Layer 11 of a small transformer language model trained on English Wikipedia (16 layers, counted from 0, width 64).
A neuron's activation on a vector x is GELU(gate . x) times (in . x), where the dot is the dot product.

Input weights of the MLP neurons that the questions are about. A number n stands for (n - 128) times 0.0028.
n7 gate: 163, 113, 99, 196, 188, 166, 65, 27, 158, 139, 73, 90, 179, 97, 161, 224, 137, 113, 123, 147, 98, 161, 124, 123, 127, 97, 116, 216, 117, 102, 114, 123, 128, 144, 167, 93, 121, 138, 166, 85, 144, 149, 141, 59, 103, 134, 140, 64, 95, 79, 199, 136, 166, 126, 171, 161, 171, 115, 114, 164, 130, 159, 102, 131
n15 gate: 120, 113, 138, 117, 105, 127, 79, 129, 134, 97, 136, 50, 120, 190, 51, 107, 101, 129, 94, 205, 162, 197, 156, 155, 192, 161, 101, 216, 147, 181, 176, 122, 113, 107, 169, 173, 137, 92, 172, 197, 107, 184, 194, 123, 130, 72, 92, 181, 126, 98, 118, 117, 121, 175, 44, 74, 114, 123, 55, 67, 88, 135, 81, 146
n23 gate: 120, 142, 108, 145, 143, 163, 200, 78, 134, 79, 175, 130, 123, 99, 183, 23, 186, 66, 160, 149, 228, 152, 74, 139, 131, 138, 169, 165, 126, 164, 124, 110, 120, 173, 41, 172, 105, 86, 144, 124, 85, 140, 120, 138, 92, 125, 195, 116, 102, 69, 176, 162, 98, 169, 123, 146, 158, 123, 134, 129, 81, 124, 127, 160
n72 gate: 107, 187, 206, 168, 112, 112, 170, 88, 129, 136, 71, 106, 158, 114, 126, 151, 88, 107, 131, 77, 97, 134, 136, 128, 120, 109, 171, 122, 157, 164, 79, 86, 163, 140, 153, 86, 191, 132, 243, 129, 73, 163, 148, 122, 181, 103, 99, 106, 91, 94, 218, 123, 167, 23, 122, 188, 120, 141, 183, 140, 165, 92, 168, 132
n78 gate: 90, 137, 77, 151, 105, 144, 110, 104, 158, 67, 103, 104, 174, 164, 140, 80, 131, 23, 177, 116, 89, 156, 75, 184, 153, 162, 104, 88, 155, 54, 92, 151, 190, 155, 161, 131, 131, 121, 87, 103, 195, 89, 199, 164, 105, 123, 144, 130, 181, 135, 107, 131, 112, 150, 159, 139, 59, 164, 107, 163, 154, 207, 114, 166
n97 gate: 134, 83, 109, 116, 192, 168, 88, 159, 97, 79, 161, 182, 182, 137, 134, 116, 178, 149, 174, 109, 103, 154, 125, 93, 84, 31, 100, 129, 151, 186, 90, 150, 97, 143, 124, 135, 172, 119, 122, 158, 141, 120, 87, 169, 79, 158, 116, 69, 143, 158, 93, 117, 125, 165, 132, 175, 103, 178, 202, 201, 123, 101, 102, 123
n113 gate: 127, 122, 138, 137, 114, 153, 104, 133, 162, 91, 111, 151, 120, 151, 138, 132, 139, 150, 41, 177, 160, 127, 114, 62, 113, 128, 172, 136, 105, 146, 87, 168, 78, 143, 95, 82, 87, 101, 209, 70, 38, 177, 126, 158, 156, 191, 169, 79, 102, 205, 92, 155, 189, 182, 117, 49, 122, 170, 63, 134, 72, 131, 117, 132
n126 gate: 126, 109, 133, 210, 192, 181, 88, 77, 214, 110, 166, 184, 135, 130, 85, 153, 159, 141, 122, 58, 149, 200, 179, 134, 172, 134, 157, 138, 72, 137, 177, 126, 79, 224, 116, 103, 86, 122, 120, 127, 183, 143, 67, 122, 116, 109, 172, 67, 159, 154, 161, 136, 121, 151, 120, 60, 58, 104, 125, 125, 168, 125, 160, 140
n7 in: 141, 125, 103, 110, 160, 84, 134, 118, 213, 99, 154, 137, 112, 173, 198, 128, 44, 171, 138, 163, 113, 104, 175, 154, 62, 147, 168, 154, 142, 60, 166, 116, 86, 75, 77, 167, 197, 117, 109, 165, 135, 92, 118, 77, 172, 142, 139, 39, 170, 111, 130, 110, 165, 77, 165, 145, 79, 147, 161, 127, 151, 124, 207, 136
n15 in: 154, 145, 127, 151, 116, 83, 145, 113, 84, 135, 179, 119, 131, 99, 129, 215, 90, 115, 53, 173, 102, 56, 146, 73, 114, 168, 119, 113, 65, 86, 126, 121, 77, 51, 136, 121, 90, 95, 120, 61, 138, 119, 148, 139, 39, 166, 156, 131, 191, 201, 185, 88, 74, 90, 112, 130, 102, 151, 102, 90, 100, 140, 124, 95
n23 in: 80, 138, 129, 126, 100, 60, 148, 144, 121, 102, 143, 165, 198, 127, 117, 194, 82, 135, 115, 190, 114, 59, 62, 145, 132, 119, 123, 102, 66, 125, 126, 73, 144, 104, 94, 142, 105, 218, 154, 201, 25, 210, 136, 161, 124, 150, 142, 87, 147, 154, 97, 119, 94, 129, 168, 119, 148, 117, 138, 95, 138, 160, 157, 159
n72 in: 107, 139, 169, 152, 185, 96, 97, 120, 142, 106, 127, 184, 152, 142, 103, 112, 192, 142, 193, 82, 158, 108, 47, 139, 66, 116, 171, 141, 156, 102, 79, 185, 204, 135, 145, 139, 134, 137, 90, 126, 156, 207, 116, 187, 135, 113, 132, 131, 76, 99, 88, 127, 150, 166, 94, 124, 79, 87, 153, 135, 120, 127, 179, 144
n78 in: 112, 118, 149, 145, 131, 146, 68, 72, 137, 120, 112, 152, 158, 96, 108, 167, 123, 89, 126, 133, 181, 91, 155, 191, 120, 109, 67, 128, 131, 116, 101, 90, 89, 143, 70, 106, 119, 54, 7, 148, 123, 100, 72, 144, 166, 151, 106, 96, 110, 166, 37, 124, 141, 183, 152, 130, 104, 142, 113, 157, 97, 146, 97, 136
n97 in: 141, 155, 76, 119, 133, 89, 99, 136, 128, 86, 174, 61, 119, 130, 180, 138, 97, 151, 49, 131, 130, 115, 152, 98, 136, 117, 116, 162, 117, 132, 128, 196, 184, 177, 165, 139, 171, 138, 150, 112, 134, 131, 158, 105, 192, 127, 168, 110, 208, 94, 125, 84, 149, 112, 182, 152, 152, 183, 99, 97, 121, 123, 104, 78
n113 in: 110, 112, 163, 100, 139, 155, 109, 208, 116, 37, 202, 109, 134, 88, 135, 152, 117, 133, 188, 141, 139, 199, 118, 59, 169, 115, 146, 76, 126, 178, 100, 87, 122, 145, 170, 154, 134, 124, 136, 92, 82, 81, 97, 137, 129, 129, 137, 176, 89, 135, 130, 108, 136, 112, 128, 153, 173, 190, 173, 92, 17, 39, 144, 66
n126 in: 109, 141, 106, 151, 80, 155, 171, 161, 142, 165, 85, 139, 164, 111, 183, 93, 128, 116, 121, 148, 126, 98, 121, 174, 116, 105, 165, 166, 112, 147, 169, 56, 77, 60, 138, 108, 127, 119, 69, 74, 54, 141, 190, 139, 110, 156, 162, 203, 202, 48, 148, 69, 142, 169, 148, 182, 104, 166, 148, 92, 114, 153, 97, 112

Each question shows a token from some text and the vector x that enters the MLP there. A number n stands for (n - 128) times 0.033.

"ible": 142, 100, 237, 130, 74, 97, 112, 104, 136, 105, 87, 71, 178, 79, 114, 149, 121, 168, 123, 121, 140, 90, 192, 105, 92, 163, 151, 114, 97, 131, 146, 190, 92, 129, 164, 143, 134, 85, 131, 99, 137, 156, 82, 124, 137, 94, 157, 109, 164, 137, 95, 178, 149, 154, 127, 80, 144, 136, 159, 116, 134, 163, 145, 103
Which neuron fires most, and how strongly? n15, at about 0.12

"ivers": 189, 68, 169, 152, 120, 78, 128, 120, 106, 99, 152, 148, 107, 99, 172, 149, 106, 133, 160, 208, 143, 95, 191, 108, 132, 184, 123, 84, 112, 85, 164, 147, 134, 72, 157, 182, 116, 123, 123, 70, 173, 153, 82, 119, 166, 97, 138, 158, 143, 166, 113, 153, 122, 149, 127, 98, 167, 159, 145, 188, 160, 141, 132, 170
Which neuron fires most, and how strongly? n126, at about 0.16

"ual": 135, 110, 203, 150, 92, 80, 125, 100, 94, 166, 127, 87, 140, 93, 80, 116, 161, 161, 149, 115, 168, 126, 202, 130, 110, 175, 110, 83, 65, 107, 139, 123, 123, 105, 154, 173, 151, 66, 117, 125, 129, 168, 87, 111, 134, 132, 162, 91, 129, 153, 78, 183, 118, 150, 118, 99, 169, 86, 135, 152, 160, 128, 122, 136
Which neuron fires most, and how strongly? n97, at about 0.19

" to": 112, 95, 147, 68, 79, 102, 163, 115, 60, 167, 138, 63, 123, 92, 145, 92, 117, 164, 160, 126, 100, 131, 168, 91, 174, 143, 173, 98, 52, 139, 154, 155, 105, 117, 123, 148, 133, 63, 146, 142, 110, 153, 99, 120, 128, 110, 142, 144, 112, 134, 168, 90, 132, 135, 154, 132, 139, 143, 141, 154, 156, 141, 191, 136
Which of these neurons fires most? n78

"il": 81, 95, 176, 130, 74, 86, 141, 112, 160, 146, 142, 115, 119, 79, 130, 77, 131, 120, 137, 110, 125, 110, 157, 137, 129, 154, 170, 115, 185, 109, 140, 151, 145, 107, 121, 167, 177, 163, 48, 121, 67, 128, 135, 88, 137, 134, 142, 73, 178, 153, 71, 178, 150, 111, 79, 121, 145, 120, 200, 131, 167, 120, 128, 110
Which neuron fires most, and how strongly? n15, at about 0.14

" as": 118, 131, 169, 88, 86, 129, 136, 97, 72, 160, 154, 103, 133, 75, 152, 138, 96, 138, 143, 100, 142, 153, 180, 94, 141, 162, 178, 145, 56, 104, 158, 161, 76, 100, 110, 136, 122, 47, 113, 118, 133, 95, 96, 135, 135, 124, 142, 124, 124, 143, 134, 152, 107, 162, 149, 115, 127, 147, 171, 152, 121, 172, 184, 112
Which neuron fires most, and how strongly? n72, at about 0.2

" comp": 134, 70, 188, 120, 31, 136, 140, 114, 93, 147, 154, 114, 117, 122, 116, 90, 158, 92, 171, 110, 146, 82, 215, 112, 120, 118, 143, 122, 127, 56, 148, 154, 106, 167, 162, 123, 121, 101, 197, 129, 100, 61, 126, 82, 108, 144, 116, 139, 151, 152, 92, 81, 144, 156, 75, 155, 143, 127, 152, 154, 144, 160, 123, 109
Which neuron fires most, and how strongly? n23, at about 0.21

" Soc": 177, 188, 139, 166, 110, 114, 95, 145, 62, 175, 113, 116, 166, 85, 157, 101, 157, 124, 140, 111, 109, 80, 162, 139, 116, 121, 165, 103, 117, 90, 178, 155, 95, 106, 137, 159, 111, 126, 115, 185, 155, 99, 53, 65, 117, 86, 156, 110, 70, 159, 92, 117, 107, 109, 96, 155, 109, 163, 140, 134, 144, 197, 129, 150
The two highest activations, in order: n113, n23

" the": 126, 103, 147, 119, 90, 147, 167, 63, 91, 134, 121, 102, 172, 75, 169, 128, 125, 160, 169, 104, 136, 116, 178, 107, 130, 122, 137, 128, 34, 126, 177, 134, 112, 139, 99, 104, 110, 63, 156, 150, 106, 158, 144, 128, 114, 134, 155, 132, 114, 144, 129, 137, 96, 144, 113, 134, 125, 99, 164, 131, 145, 183, 194, 115
The two highest activations, in order: n23, n126

"rop": 143, 135, 90, 145, 94, 95, 115, 114, 94, 143, 133, 117, 115, 99, 147, 100, 141, 124, 163, 140, 112, 60, 151, 117, 114, 160, 93, 153, 83, 96, 165, 138, 99, 157, 119, 135, 147, 65, 165, 135, 139, 122, 114, 104, 149, 94, 175, 178, 124, 167, 74, 136, 124, 151, 172, 128, 165, 181, 194, 182, 142, 110, 64, 166
The two highest activations, in order: n97, n72

"ates": 142, 93, 180, 131, 136, 123, 132, 118, 93, 125, 122, 119, 122, 86, 133, 130, 132, 127, 159, 167, 134, 125, 219, 103, 113, 184, 138, 99, 34, 93, 178, 128, 97, 111, 110, 157, 137, 84, 95, 82, 120, 190, 85, 94, 160, 130, 105, 145, 133, 121, 110, 114, 126, 149, 145, 89, 116, 146, 161, 172, 174, 165, 108, 89
Which of these neurons fires most? n126

"e": 149, 107, 159, 119, 78, 117, 99, 129, 59, 172, 139, 93, 132, 148, 183, 116, 90, 115, 103, 122, 100, 121, 167, 118, 129, 196, 148, 166, 128, 133, 144, 211, 89, 124, 131, 162, 154, 82, 94, 102, 111, 124, 98, 136, 174, 68, 173, 128, 147, 161, 113, 103, 151, 156, 135, 93, 143, 143, 177, 122, 108, 157, 134, 46
The two highest activations, in order: n15, n23

"ol": 163, 103, 177, 133, 47, 111, 129, 149, 116, 173, 134, 135, 85, 83, 129, 73, 110, 115, 186, 105, 133, 85, 135, 137, 172, 134, 151, 123, 113, 99, 101, 197, 122, 140, 100, 172, 123, 155, 99, 169, 161, 173, 102, 188, 167, 164, 148, 117, 164, 164, 118, 104, 142, 138, 125, 110, 174, 123, 187, 149, 149, 156, 160, 109
The two highest activations, in order: n113, n126

"aking": 120, 109, 135, 98, 67, 133, 139, 85, 99, 111, 130, 109, 145, 94, 148, 127, 111, 129, 139, 164, 111, 65, 158, 78, 145, 169, 125, 146, 105, 132, 167, 173, 56, 126, 84, 96, 145, 99, 87, 115, 87, 188, 118, 177, 111, 133, 158, 143, 109, 159, 138, 145, 189, 159, 164, 105, 180, 170, 201, 155, 106, 130, 137, 149
Which neuron fires most, and how strongly? n113, at about 0.94

" ind": 132, 143, 169, 128, 60, 128, 167, 123, 72, 171, 166, 76, 161, 113, 161, 98, 166, 143, 155, 110, 115, 64, 136, 108, 104, 132, 179, 97, 95, 53, 185, 155, 89, 151, 135, 137, 122, 129, 177, 117, 161, 141, 100, 126, 63, 137, 173, 107, 125, 84, 141, 139, 106, 162, 140, 151, 168, 135, 126, 130, 120, 170, 111, 179
The two highest activations, in order: n23, n113

" them": 98, 84, 161, 130, 107, 108, 151, 102, 63, 172, 148, 88, 137, 95, 128, 141, 105, 131, 149, 125, 134, 97, 178, 87, 140, 180, 172, 104, 78, 94, 200, 147, 144, 100, 117, 162, 170, 59, 119, 100, 145, 147, 104, 144, 103, 71, 157, 130, 118, 149, 200, 118, 124, 129, 128, 110, 150, 147, 145, 162, 172, 161, 145, 103
Which of these neurons fires most? n78

" life": 121, 123, 186, 92, 116, 83, 152, 139, 85, 158, 147, 86, 160, 91, 168, 161, 161, 130, 147, 130, 134, 165, 174, 129, 87, 172, 101, 127, 95, 93, 180, 141, 111, 133, 101, 137, 103, 61, 152, 92, 123, 156, 61, 87, 104, 112, 148, 156, 93, 175, 105, 116, 104, 126, 95, 87, 160, 125, 156, 145, 176, 174, 104, 142
Which three neurons fire most, strongest first? n97, n72, n7

"ts": 154, 93, 196, 159, 119, 121, 112, 128, 120, 140, 143, 91, 100, 109, 131, 174, 86, 136, 132, 172, 100, 175, 182, 88, 139, 205, 151, 115, 64, 131, 166, 142, 122, 130, 110, 113, 137, 92, 125, 72, 139, 188, 78, 118, 138, 128, 139, 170, 113, 155, 92, 132, 125, 140, 107, 117, 151, 189, 177, 117, 161, 127, 72, 115
Which of these neurons fires most? n113

" Ch": 140, 130, 173, 113, 96, 102, 181, 121, 109, 209, 123, 123, 150, 82, 138, 93, 112, 139, 171, 142, 173, 106, 151, 114, 100, 141, 132, 159, 71, 85, 166, 153, 105, 152, 134, 103, 109, 206, 112, 175, 153, 135, 73, 127, 104, 175, 131, 136, 78, 125, 96, 111, 152, 128, 112, 153, 82, 134, 164, 163, 165, 166, 155, 142
Which of these neurons fires most? n113